Layer 2 of a small transformer language model trained on English Wikipedia (25 layers, counted from 0, width 128).
A neuron adds its activation times its output weights to the MLP's output. To switch it off is to set its activation to zero at one token and run the rest of the model.
A neuron's activation on a vector x is SiLU(gate . x + bias) times (in . x + bias), where the dot is the dot product.

Input weights of the MLP neurons that the questions are about. A number n stands for n times 0.0061.
n14 gate (bias -0.189): -3 33 41 -14 28 -24 33 -4 -10 -19 32 6 15 14 3 3 -37 -9 -12 -35 -2 43 -18 -47 21 -27 12 -9 -42 57 0 -23 -56 -66 42 15 -6 8 -26 -7 -35 5 31 52 29 -52 4 -48 -46 6 -7 4 12 -21 22 -38 -32 -13 9 2 -12 -22 -49 14 19 -7 33 -14 -19 52 2 -21 28 32 35 -55 26 18 -36 -5 2 20 6 -46 -22 14 43 8 21 -53 66 26 19 -20 -5 -36 -26 -1 25 30 26 35 35 -30 46 81 -28 -22 19 -27 9 -35 13 -59 28 19 -44 -29 -29 35 -35 -27 -11 -35 -13 -24 11 -30
n65 gate (bias -0.200): -19 3 3 -10 -4 -20 -16 -11 -16 15 -38 -30 13 -34 -10 -18 -3 10 -31 0 -6 41 8 14 19 42 17 32 36 -14 -22 16 22 -8 1 -28 -31 43 10 -11 -40 17 47 -50 -18 -6 4 -31 31 2 -25 -13 -17 -36 9 12 -11 37 -26 -2 -14 -18 9 21 4 69 15 15 19 0 -52 -16 -41 9 -60 -31 29 -17 49 -20 0 -23 -2 1 -11 2 35 12 -57 10 -22 23 -14 13 -42 15 -13 17 35 10 9 12 11 -21 5 -3 -18 12 -16 -84 -64 -19 -27 56 -32 72 15 11 -16 0 14 54 -27 32 -9 1 -3 22
n67 gate (bias -0.061): 27 53 27 -4 14 -21 -31 22 29 14 50 -12 -25 -15 7 -18 -50 -50 -52 -50 31 35 -17 6 -38 -8 -6 14 5 -4 9 31 -21 52 27 -44 -6 -14 12 15 -15 26 -19 4 30 -2 22 3 3 8 -7 -37 -11 -13 22 34 -21 42 9 -53 2 -14 -20 42 -9 -5 30 28 -34 -16 -21 -12 -8 -36 -9 2 -5 -13 -4 -3 28 -33 10 -8 0 -12 14 31 -7 -39 -27 -7 -34 24 -49 -9 -39 45 -5 -11 59 -11 23 43 -4 -5 -32 -1 -23 -35 56 16 12 2 6 4 -49 -36 -20 -14 -44 -34 26 -17 3 30 42 10
n84 gate (bias -0.112): 53 1 56 19 6 -16 29 -8 14 -6 -26 -34 -3 -17 -25 -46 -4 20 55 -7 32 6 26 10 3 29 -8 14 21 -12 2 39 -48 1 -9 -26 -16 14 -3 -5 -41 8 16 -32 -19 -7 15 29 3 -4 6 -5 -35 -30 10 5 42 65 24 -24 10 -26 27 17 -12 29 -4 46 -42 25 -55 -7 -58 -4 19 -6 -28 -2 12 -36 17 40 -5 18 -7 25 30 -12 13 9 7 8 -35 -25 16 -10 14 49 -1 -30 28 15 -21 31 23 -3 -20 18 5 13 -25 39 -8 13 16 11 -26 0 -12 -30 -19 44 -35 -32 3 10 2 -5
n136 gate (bias -0.215): -3 14 3 51 -5 -9 21 -3 -32 -42 -55 -20 -19 -72 -6 0 38 45 56 -40 -24 16 19 -5 -19 -5 -14 -1 -36 -28 11 24 26 -4 -19 17 -21 19 14 5 -27 1 23 2 3 -29 9 13 -50 -94 -29 11 -21 -24 -14 3 15 2 42 -2 -18 35 6 -38 -19 -31 1 -13 39 -14 -5 60 -23 -44 -31 -55 -25 15 42 -7 16 -52 -11 -29 5 -36 13 -23 30 23 -61 36 14 -22 4 -3 -29 30 37 0 4 -8 28 -15 11 20 -28 9 37 14 -18 21 52 54 36 0 -13 -15 -37 41 36 35 -23 13 21 45 14 -3
n276 gate (bias -0.278): -43 -15 3 7 -28 31 -19 -27 -66 3 8 0 -18 41 17 3 -34 -39 56 -37 -2 57 2 41 6 20 37 33 35 17 15 -13 -36 13 2 -18 0 11 -36 4 -11 17 11 6 76 13 29 -1 -38 -47 11 37 3 -17 8 23 2 45 -50 15 3 -7 20 -23 -50 -30 -30 -17 5 10 15 -33 -1 -11 -26 -6 3 11 10 24 1 24 16 -9 -45 -3 1 -11 1 -20 32 -36 4 26 29 -34 -11 29 4 2 5 24 -30 19 2 39 -53 8 -10 -22 -5 -28 8 15 19 -5 -4 -19 -70 3 21 39 11 41 9 57 0 -42
n14 in (bias 0.025): 3 7 -39 -19 22 14 -50 -39 -2 -59 40 31 -66 66 11 -53 2 -15 -6 -16 -14 81 -35 -7 -4 -29 -2 -8 30 -8 -2 -6 -13 -32 18 -3 -15 -27 -7 -7 5 28 17 4 34 9 21 13 10 9 -24 -17 -33 -14 8 -25 -41 -1 -10 49 -5 61 -5 -8 14 31 6 0 21 13 -41 -11 27 3 14 -56 -55 -42 -14 8 -21 -33 -14 -24 -9 -37 -19 13 12 -30 11 29 25 7 -25 7 -38 -45 25 -22 13 38 -15 -15 -18 -10 -12 24 18 -30 27 -29 4 -5 43 -34 34 -42 -6 62 -25 44 1 17 -29 4 7 24
n65 in (bias -0.108): -54 -23 12 -26 28 -49 -27 -40 4 -10 21 24 11 -27 -18 33 1 23 -32 1 -5 15 -12 26 61 1 30 2 -40 7 -16 48 24 19 21 -10 -32 13 -6 -27 -2 12 24 2 10 -52 25 15 49 2 -60 -18 -19 18 1 -12 -2 19 22 -15 18 -57 -12 -6 -26 -20 16 21 31 48 -78 28 -32 -13 -29 20 -6 -47 29 -21 -27 -11 0 15 -3 6 25 0 3 -36 -7 17 -47 -11 -28 26 -27 37 -6 45 51 17 -17 -13 11 -13 15 11 59 6 -14 -4 2 2 -1 33 -25 11 2 -57 -11 1 25 -3 -12 36 17 9
n67 in (bias -0.044): -8 -23 6 -12 -20 -1 70 35 4 -17 -55 20 -21 6 -3 37 77 73 35 0 -19 -48 58 8 30 -5 -5 12 -26 9 -11 -13 45 -43 -17 -2 -16 21 -19 27 21 -4 32 21 -29 -1 12 4 -5 -42 13 19 4 -9 -26 -10 -4 -41 -18 33 -15 1 1 -4 -9 10 -13 -12 -1 -36 18 50 -7 35 27 -8 19 18 -17 5 11 10 25 19 8 17 -25 -33 -10 53 14 21 15 -27 8 0 26 -55 -19 35 5 -10 6 -22 22 -23 28 -1 -3 47 -40 14 -9 19 18 -14 34 16 -1 -11 7 4 -3 17 -4 -2 -4 -5
n84 in (bias -0.059): 17 -9 9 7 0 39 16 7 -38 56 8 34 -5 -36 11 11 25 32 0 44 -25 -46 -20 -8 -17 -10 -28 11 -15 -16 -11 -33 9 -44 -21 38 7 -50 6 12 2 40 -21 2 -24 -13 -19 -28 5 -24 -8 43 -34 7 41 19 -14 -32 -2 11 9 18 5 -10 3 -10 -4 -42 15 22 -8 14 61 -17 -8 -25 31 -11 -31 2 41 -45 3 -27 41 -28 -3 17 -13 0 -4 8 -24 -16 -5 -3 -5 -39 -15 41 -16 -28 31 -35 16 -8 27 -6 20 -23 -14 -44 32 -13 15 46 1 -22 3 34 -19 -37 45 38 1 1 -15 2
n136 in (bias -0.107): -60 10 2 22 22 -20 20 -5 -16 17 -11 18 -49 -36 23 17 -2 6 -32 -15 -18 42 49 -30 -43 -7 -46 30 -32 -1 50 -12 33 21 6 -20 -7 -3 16 24 31 -25 -15 30 -23 16 -25 19 -11 -29 4 -23 6 2 22 37 6 11 -9 -31 -32 30 7 -4 26 -20 0 -21 -11 -15 -15 -6 11 22 -1 12 -19 24 -15 9 45 18 67 -9 -45 -8 -40 -9 -18 6 -8 -7 -36 17 24 -7 8 -54 -22 28 -1 -2 -4 -15 10 -21 0 -35 2 -13 -15 42 42 12 15 0 21 12 -33 -22 11 28 14 7 -91 -1 14 -43
n276 in (bias 0.068): -16 -37 -19 51 2 -35 -15 21 31 19 -33 9 33 26 6 -20 4 19 19 26 -22 -43 -12 -12 -8 -12 25 12 -39 3 -3 -12 -11 -32 5 -7 2 -8 45 25 -57 -45 -3 10 7 8 6 56 2 16 -12 4 -73 26 39 -16 -7 59 32 -60 0 0 -11 -21 61 4 -14 50 61 11 30 7 -20 5 63 2 51 17 20 9 7 -3 19 -42 24 -23 32 -47 -38 -1 -25 -38 15 19 -9 -58 25 55 -34 -41 -19 9 15 20 -21 23 10 -37 16 32 29 -18 14 10 28 -20 28 -7 16 10 11 -31 -26 -67 23 -19 -26 15

Output weights of the MLP neurons that the questions are about. A number n stands for n times 0.0067.
n14: 29 -39 41 21 -53 -8 1 0 -2 15 1 22 -12 -10 1 -4 -31 12 -15 -6 -15 -33 -14 -6 -26 -19 -6 4 -5 -29 -14 15 -2 12 -6 26 -36 23 46 -2 -19 47 -28 -40 18 -49 -11 27 30 -7 -12 -6 -6 -10 4 29 -15 21 54 14 -1 49 -4 -43 -20 -7 -1 40 1 -51 -60 -6 -9 -37 25 8 -4 31 12 0 25 -6 -6 3 -17 4 7 16 -17 4 -27 -8 1 -1 1 43 24 -7 -6 -26 -22 -7 -14 -7 16 4 72 12 -5 24 -55 18 -68 45 -2 -1 -18 11 -10 -12 46 26 -25 -47 -36 13 -17 37
n65: -60 31 28 21 -6 -26 -31 -21 6 -10 -6 14 -11 -11 -18 -11 -25 2 16 -11 -4 8 15 -8 27 43 -41 13 -18 -3 -5 -4 -19 3 18 6 -10 7 37 10 -29 55 -1 -18 7 -94 -36 -26 -23 7 -3 -42 14 13 -5 -43 -47 -27 12 -16 -15 13 -9 -27 -9 6 37 -8 18 -1 14 -50 -4 6 -36 -24 2 -7 -16 9 5 -11 -2 17 -5 -7 27 5 14 17 26 -11 -16 -6 1 11 1 -13 -5 -12 -7 8 -2 1 -19 20 -24 13 -8 4 -28 9 10 3 -2 -16 12 29 15 -9 36 -11 10 -9 -31 20 -21 -13
n67: 43 -9 7 -17 65 23 2 15 -7 -16 27 -2 -16 8 21 2 2 -42 -11 21 -17 15 -4 -16 13 -9 -1 6 28 16 11 25 -23 23 2 -8 -2 3 -4 0 -5 26 1 4 30 18 12 17 -19 -15 4 -2 18 -15 3 10 14 6 23 9 7 16 -23 20 -1 -2 -22 33 -43 1 -10 59 13 7 3 1 -4 -13 12 14 -12 27 19 -35 2 9 10 -2 -28 18 6 -16 0 36 -12 -14 -61 -16 -31 -10 5 -22 22 -12 -7 6 -3 -4 -8 -15 7 -20 21 1 13 -13 -40 -8 -51 9 6 8 17 2 -8 -28 -26 36
n84: 69 -12 34 -33 40 -13 36 10 -22 -10 -1 10 11 3 42 -29 28 8 24 49 -12 5 -16 -35 -4 -10 -9 4 -2 6 -22 24 1 1 -37 2 -17 14 -28 -4 -15 7 -12 9 11 78 5 1 12 -27 14 28 9 -1 -1 1 34 33 6 -3 22 10 38 -15 20 30 -26 -25 -21 8 4 -5 -11 -16 -18 -23 6 16 -16 -36 -9 -5 9 1 -13 -3 6 -9 3 9 9 -23 -21 26 -5 -4 5 1 -31 31 -16 -2 18 1 -4 9 11 7 22 -21 -8 -33 6 -4 1 50 -7 -34 -33 18 -17 -10 -23 7 1 32 -10 0
n136: 27 43 44 -18 32 -12 3 -53 1 -37 5 48 7 -12 -54 -9 -31 -1 12 34 6 4 -19 26 35 -29 30 0 11 -7 32 -25 10 -19 18 26 40 10 -47 6 4 23 0 10 -6 -55 -6 -33 -7 28 -16 8 -22 -6 14 24 -13 59 4 -4 -31 -10 -1 -6 -24 -8 1 30 -60 6 -18 -25 23 12 -4 19 -25 1 0 -8 9 4 9 5 -5 44 -16 10 25 34 25 5 -14 -3 -57 15 -4 28 39 -31 13 -1 -19 -37 17 20 34 -21 -21 15 -30 18 -15 -37 19 -17 -45 -19 40 53 7 -17 -5 -9 2 -49 -14 -37
n276: 54 17 -50 18 -26 25 60 4 -6 -42 -14 -28 -17 56 -23 7 11 -10 12 8 10 -20 -12 -10 12 17 0 14 -3 -15 3 6 26 16 23 20 18 -33 1 8 -8 -28 -4 41 42 42 19 12 -16 19 -29 7 -35 -31 0 -28 -21 9 33 3 -24 10 6 19 43 -17 33 83 24 45 -25 57 -11 -13 28 7 -6 -1 54 -25 -19 -20 15 -24 -18 -13 -30 -36 -18 -28 14 -68 -6 -8 -12 -8 -26 20 -12 6 -26 -9 9 37 2 -32 26 17 7 43 15 -28 15 31 7 34 -12 6 10 42 -6 -5 -27 -10 37 -30 9 24

Each question names a token from some text and the token that comes next. It shows the vector x that enters the MLP there. A number n stands for n times 0.037.

Then comes g, the gradient of the next token's log-probability with respect to the MLP's output, scaled to length 1. A neuron's effect is roughly proportional to its activation times (output weights . g). A number n stands for n times 0.0041.

" class", then ";"
x: -12 -14 -8 -35 24 -46 8 10 39 29 -4 -10 -13 9 -9 19 -20 -8 -15 23 42 -20 20 -24 13 29 -4 13 -30 10 16 -47 19 -23 -20 -29 -3 28 47 -38 -3 -15 1 1 -3 -6 -12 -17 13 35 -30 5 12 26 -93 8 2 -5 26 -31 0 -6 -5 -30 48 11 -28 -55 -27 -12 40 -15 1 1 39 -5 29 29 -33 -48 -50 0 12 -8 3 -16 -5 10 -7 -22 -5 0 -42 28 -13 3 -4 9 14 28 2 -9 18 -9 -3 31 -8 -3 40 0 6 -31 -32 3 -16 -9 1 18 9 19 -8 -27 -22 -1 21 6 -1 -28
g: -5 -20 0 19 -6 33 13 30 30 44 3 -1 -33 -25 -16 11 4 8 -50 -13 -1 32 7 -12 12 37 -7 10 2 -11 21 7 -23 51 -30 14 9 -4 28 -16 21 -1 -25 17 -6 -13 48 -28 -7 -31 -14 39 21 2 12 -5 -2 24 -41 -22 46 11 -18 2 4 -11 -37 4 -13 -5 33 -8 -17 -9 -24 0 -26 22 10 9 -4 18 43 34 -21 8 10 -26 56 10 4 -21 16 -7 6 11 -11 -4 -16 -23 2 23 -14 -8 14 -21 -22 2 13 4 10 13 31 -68 -8 -5 17 24 8 5 -29 -19 -5 19 -1 11 8 -31
Switching off which neuron hurts the next token most? n14

" |", then " MP"
x: -2 -26 -10 22 -25 0 -4 -4 12 33 -22 -10 8 -14 22 -10 -11 -5 14 9 13 14 -6 -5 -2 13 25 20 1 0 -20 8 -18 -10 -3 -4 -9 -9 12 -13 -1 11 -10 -18 -9 -3 -35 -6 21 -13 10 -16 11 4 8 9 5 40 -2 5 -8 -9 7 -6 12 19 -6 6 17 -1 -4 -7 22 3 -8 -19 -2 5 9 0 -14 5 -12 -5 -10 -6 -12 17 -7 13 6 -18 9 8 18 -6 0 25 -13 -4 -12 3 17 -18 -28 -4 -27 -8 17 7 8 -2 5 -7 -3 6 21 19 21 14 -19 10 -6 -14 -2 17 25 -14
g: 10 55 18 -10 7 15 41 -14 -4 10 -15 -10 20 -3 14 -17 -33 -18 -26 -24 6 2 16 2 -15 -8 -20 -6 -21 20 56 0 59 44 10 21 2 -26 -28 -5 8 -10 -10 -48 20 -7 -9 7 -33 -21 -12 5 15 1 5 11 -11 -1 27 34 -59 -4 -1 -10 5 -3 10 8 -8 0 -16 -10 -11 31 -11 22 3 25 -1 -3 14 -6 14 -23 34 -24 21 -1 -9 30 3 -21 17 9 -19 -19 -10 -8 -8 -29 5 -3 -21 38 -18 9 -19 -11 49 -10 -24 -9 -31 10 -14 61 -26 -27 -38 -17 32 10 21 -25 -8 11 -20 1
Switching off which neuron hurts the next token most? n276

" F", then "S"
x: 20 -42 5 33 -8 28 1 1 -8 -25 -20 -9 35 -1 31 -25 -4 -10 21 -3 -33 -9 7 27 -16 18 45 3 -31 -19 -10 12 -19 -16 -9 3 24 9 -9 5 -17 -19 -32 -8 7 -9 5 3 39 25 20 -27 20 -7 -26 9 -2 1 -10 -32 0 -26 1 -21 2 2 -21 36 -23 -13 6 -8 -23 -30 16 10 13 -18 26 51 10 1 -37 31 -24 44 5 -17 12 29 -18 16 -10 19 18 9 -14 19 7 -33 -8 -17 22 15 15 -12 13 -13 15 41 -15 36 -37 5 0 -21 -29 2 36 -17 33 -2 24 20 -1 15 -8 23
g: -4 -34 -16 5 -7 6 5 -19 34 15 -3 1 -9 29 8 -16 -10 -19 -25 21 28 -1 -31 23 20 13 -1 -14 30 -10 -11 12 14 -1 37 24 3 29 -13 27 -23 -16 -5 -20 -13 0 34 20 21 27 -8 -21 7 -7 14 -15 -31 -20 7 2 23 -11 -7 -1 -8 -32 48 -6 9 -1 -65 -1 -27 10 -43 47 -48 -14 -17 40 -13 38 14 4 9 -7 -28 22 -24 40 14 9 17 -3 -5 -49 4 -33 -40 -25 -4 -7 28 16 34 1 20 -1 11 17 21 2 26 -15 -8 -2 -6 -42 -8 -27 -3 20 12 -11 21 -3 -31 5
Switching off which neuron hurts the next token most? n84

" H", then "aw"
x: -5 -33 -30 0 -17 21 -13 7 -10 -15 -19 -14 2 23 39 -22 -27 -25 6 -1 -31 6 43 30 9 22 43 -22 -14 -7 -11 -15 -5 1 -20 6 5 14 -15 30 -28 -2 6 6 36 32 43 7 40 44 11 10 11 14 8 6 -14 14 -38 -24 -15 -10 -2 -37 9 27 0 8 -20 -11 18 -24 -3 -21 8 5 -23 -11 19 56 -52 10 -22 -10 -13 49 21 -27 -5 9 6 -8 2 59 25 -13 26 -2 -21 -17 -16 -3 -1 15 -2 -18 5 -6 5 29 9 -1 -23 -1 12 -4 11 -23 19 3 20 17 -12 2 -1 -14 -46 14
g: 0 25 -12 -4 -4 26 23 -13 7 32 9 10 -18 12 8 -23 6 -2 6 0 13 -2 -73 -60 14 30 -16 -4 -24 -17 3 28 6 -6 -6 9 1 -7 21 26 -11 -23 -12 6 -22 -2 27 15 31 -30 14 -1 5 -10 14 32 -33 14 -2 -19 11 41 -3 0 -34 5 53 -2 3 31 -26 1 13 20 48 -22 14 -28 -12 1 7 14 -66 -7 43 -7 38 32 -39 13 3 -18 -2 -10 -21 12 4 -17 2 -11 1 -18 31 -1 -7 -20 -13 -9 -20 -11 8 -24 5 -19 14 48 -5 20 1 10 -20 9 0 -2 6 2 -12 -53
Switching off which neuron hurts the next token most? n276

"g", then "ame"
x: 8 -14 7 18 -12 -26 2 26 35 -2 -34 -20 -16 -8 23 -22 18 15 4 -8 24 -3 40 10 17 -32 -29 -27 -31 0 0 34 14 2 -8 -3 24 41 25 27 17 -51 6 -7 17 30 -2 21 -2 0 19 -26 30 10 -24 12 23 -19 -21 45 -19 22 26 -1 -14 8 41 -59 11 -17 16 10 2 -45 11 19 -9 -4 16 -19 42 -26 -17 -14 -13 38 27 -4 5 36 -14 -11 24 8 1 -10 4 14 1 21 -6 -12 -14 -15 -29 -34 21 40 18 -2 -26 8 15 -8 36 3 40 20 46 -14 -21 6 5 35 32 0 -1 32
g: -3 10 14 -26 3 -9 -38 39 -41 -5 -12 -7 17 19 3 6 15 -28 61 2 -4 9 17 17 -31 -14 30 8 -11 6 -7 -14 -3 16 -15 -17 -2 1 -11 15 24 -27 -7 17 19 -2 -8 11 44 -34 4 -21 -15 6 -20 -12 -25 -8 -16 -15 14 29 4 -3 31 -3 -28 8 -10 19 -10 4 -21 9 6 -12 28 -28 0 41 -33 0 72 10 -37 14 29 0 -24 -27 -33 -4 -1 4 28 -34 -9 7 -15 -9 -29 -15 -3 53 -11 12 18 -4 11 6 -19 51 -41 -5 2 -20 2 5 -12 31 17 -1 4 -12 15 -2 54 31
Which neuron, switched off, raises the next token's probability most? n136

"itt", then " Pe"
x: -17 -23 -28 34 -1 70 -25 -25 15 3 -5 -20 22 15 57 2 -25 25 -16 17 17 -21 3 11 -29 -8 -14 3 5 -1 25 45 23 21 -15 10 16 32 4 -1 16 -9 -4 13 1 -7 -40 7 42 -1 29 -37 18 -27 42 -8 5 -34 -14 -29 1 -8 33 10 16 -1 -8 -15 -18 7 18 16 -13 5 -31 -16 -5 -35 -15 21 -36 6 -5 24 10 1 -16 23 -23 -25 16 -11 -28 40 -7 -10 7 -16 15 3 -3 37 2 -27 13 -5 -9 -24 3 9 12 -5 -7 -40 -18 8 31 15 13 -38 -12 31 34 -17 2 -23 -1 49
g: 3 -3 -18 14 -10 11 -23 27 5 63 11 14 7 10 21 -7 -1 1 -1 4 -23 18 21 20 -3 7 4 8 16 3 11 -26 -11 -4 33 17 -4 -4 16 -17 -14 -9 11 13 -4 11 -69 9 -9 -28 -18 1 -11 -7 -9 20 -17 -17 -43 -5 -14 37 -10 -1 -12 28 2 1 -11 -4 6 3 -10 20 -30 -77 -31 -19 -38 21 4 -22 20 -13 13 -12 16 -15 -8 -17 -6 -21 -33 41 4 47 -12 13 40 -11 -16 16 11 -24 -14 -15 23 9 34 -19 -32 9 5 -55 -37 20 7 -45 -42 7 -5 -4 15 8 20 2 -15 17
Which neuron, switched off, raises the next token's probability most? n276

"al", then "ft"
x: 5 -46 3 5 7 -5 -25 30 33 12 6 -1 -3 18 29 20 10 -21 -15 -2 17 14 -23 1 7 -2 -3 -4 -10 12 7 -46 5 -6 1 13 -13 -9 -39 25 -1 -5 -11 15 17 13 42 30 36 11 25 -4 -59 -13 2 -10 5 -37 -6 -2 -25 -12 0 -9 25 18 -1 -5 27 10 10 11 -8 -30 12 35 -4 5 -17 17 -28 15 -25 -29 26 6 18 -6 -2 18 -30 -3 -3 -25 47 -18 9 -9 5 -15 -51 -13 17 -6 7 10 11 8 -10 -19 32 17 14 -12 -4 0 -14 11 11 39 -5 9 1 38 -7 20 -22 5
g: 19 -6 -30 52 1 -10 -8 4 0 24 -47 14 -3 8 2 20 2 -22 58 -6 -16 -47 -4 25 -20 -65 3 10 9 -26 -3 -25 -10 21 -34 2 20 31 14 43 -19 -27 -7 45 -35 -2 -12 5 -2 -8 48 0 13 13 13 26 7 8 -16 27 -12 51 2 3 9 10 -8 -5 17 9 10 8 -32 -27 2 39 21 30 14 -17 -17 -1 19 21 6 5 -20 7 5 21 5 18 -4 3 -5 4 -11 10 -7 -15 -7 -4 -14 14 1 -38 19 -1 -55 5 1 48 -15 5 -5 -34 13 22 4 -12 37 -10 -12 16 13 -3 29 6
Which neuron, switched off, raises the next token's probability most? n14

"unn", then "els"
x: -6 -3 2 14 -9 -9 6 -11 17 -1 -13 23 32 18 -2 -16 10 31 -8 -24 25 -2 0 32 -39 -3 -22 19 -51 -23 -48 -3 -11 6 10 0 11 19 40 -19 -2 -28 -1 8 14 19 -33 39 21 -6 -13 -53 20 -35 -28 29 8 -10 59 -19 -15 -32 3 26 13 -4 -4 -18 -23 1 -47 12 0 9 -11 6 5 -35 8 -20 -40 0 -40 20 -41 40 27 18 -16 33 -26 -11 17 -1 -22 16 -28 0 6 23 13 22 37 -3 40 5 -9 32 5 36 -38 -16 45 -10 20 7 7 13 14 -3 14 -12 -48 -3 16 12 -16 32
g: 21 7 -3 24 18 -2 -3 20 -14 4 5 7 49 -11 30 -5 -6 -26 38 -29 17 -6 -2 21 15 34 22 -27 39 8 -8 7 -8 -34 2 -1 -8 -7 27 0 17 -18 -7 -4 1 0 -63 2 0 31 -9 32 -10 28 -5 9 -48 -22 -18 58 22 -19 3 5 33 6 2 -1 -4 48 -14 3 -24 -8 -13 -2 -6 -1 13 -1 0 26 33 -2 -28 -27 -41 16 -3 -5 -37 17 5 6 5 -16 -26 13 -28 57 -3 -4 12 -11 16 -23 -38 -2 -5 21 21 40 -3 -14 34 -21 -16 -31 -1 -22 -18 -9 -16 15 23 0 -5 43
Which neuron, switched off, raises the next token's probability most? n65

"ames", then "ake"
x: -8 3 -12 -50 9 -29 5 -7 -30 12 29 8 3 22 37 0 7 5 -6 8 7 15 3 -56 -8 -8 1 -8 -27 7 19 -19 32 20 20 -7 -11 -34 17 1 16 -13 -20 1 -12 43 5 -23 34 6 -32 2 6 21 11 14 3 -8 41 3 18 -5 3 7 26 18 16 -3 7 1 -27 2 -23 12 13 16 20 0 -5 54 -11 9 12 -4 -26 18 -40 21 20 -13 -31 -22 21 70 -45 9 -32 -18 49 64 3 -5 -5 27 -31 7 -7 8 34 2 -8 38 -2 -10 -12 -27 45 30 -4 -12 3 -6 -20 -19 -24 8 9 -19
g: -2 -9 -5 17 -21 -23 29 27 20 -7 -26 0 48 -5 19 4 -13 -7 23 -22 2 13 53 18 -8 47 -38 -1 4 3 40 -6 13 53 -25 -1 -7 -45 -27 4 -16 61 -5 56 -23 2 31 21 5 -5 -30 -6 -10 -15 -4 31 -40 11 -8 -15 18 22 -12 1 -39 -6 8 0 17 -45 4 -8 15 -5 -1 18 -4 -59 -10 25 7 28 -11 -5 -17 10 -8 -21 4 -17 -1 -25 -19 9 2 0 -17 -18 -5 19 15 2 -4 -16 30 32 21 0 -9 -12 -11 33 -1 -6 10 -32 -6 26 -13 25 13 18 5 17 -16 4 -28 -11
Which neuron, switched off, raises the next token's probability most? n65

"45", then "–"
x: -36 11 -11 1 1 -37 -39 -32 38 14 -15 9 17 -18 41 3 1 -13 -4 5 38 32 9 13 1 14 -18 13 -18 -14 -6 12 7 4 -9 -15 -7 20 -23 35 -3 10 9 -3 0 -7 39 23 32 65 -1 -34 -41 -19 -33 -15 -11 -6 4 -8 20 21 -19 17 2 -10 16 -7 9 30 -10 -10 -3 6 -10 -8 -17 9 -10 8 10 0 22 4 8 -51 49 20 -4 6 8 24 -18 -14 -20 42 10 24 21 30 3 5 -12 18 10 -8 20 -32 -6 -13 18 9 34 1 -12 24 17 29 71 12 -15 3 0 22 -30 20 49 42
g: -16 -12 3 22 2 -1 29 22 -18 -2 0 28 -5 -17 -4 -10 15 44 -6 -11 20 -16 -24 21 31 -29 11 4 27 3 12 -18 -3 -34 24 -43 -14 -5 2 3 -20 26 -15 -16 -10 7 -11 11 -41 -71 21 6 10 14 3 57 2 0 36 1 69 18 0 -1 -25 -6 -4 -7 -6 12 -20 4 -9 -15 -7 1 -57 -39 4 0 -17 -10 6 -7 -14 4 -4 10 17 -36 18 -25 -37 22 13 7 2 -3 -32 -20 8 12 47 12 -11 12 -16 -14 -34 29 -14 -3 30 8 13 38 -4 22 0 16 37 23 -2 4 5 1 30 25
Which neuron, switched off, raises the next token's probability most? n67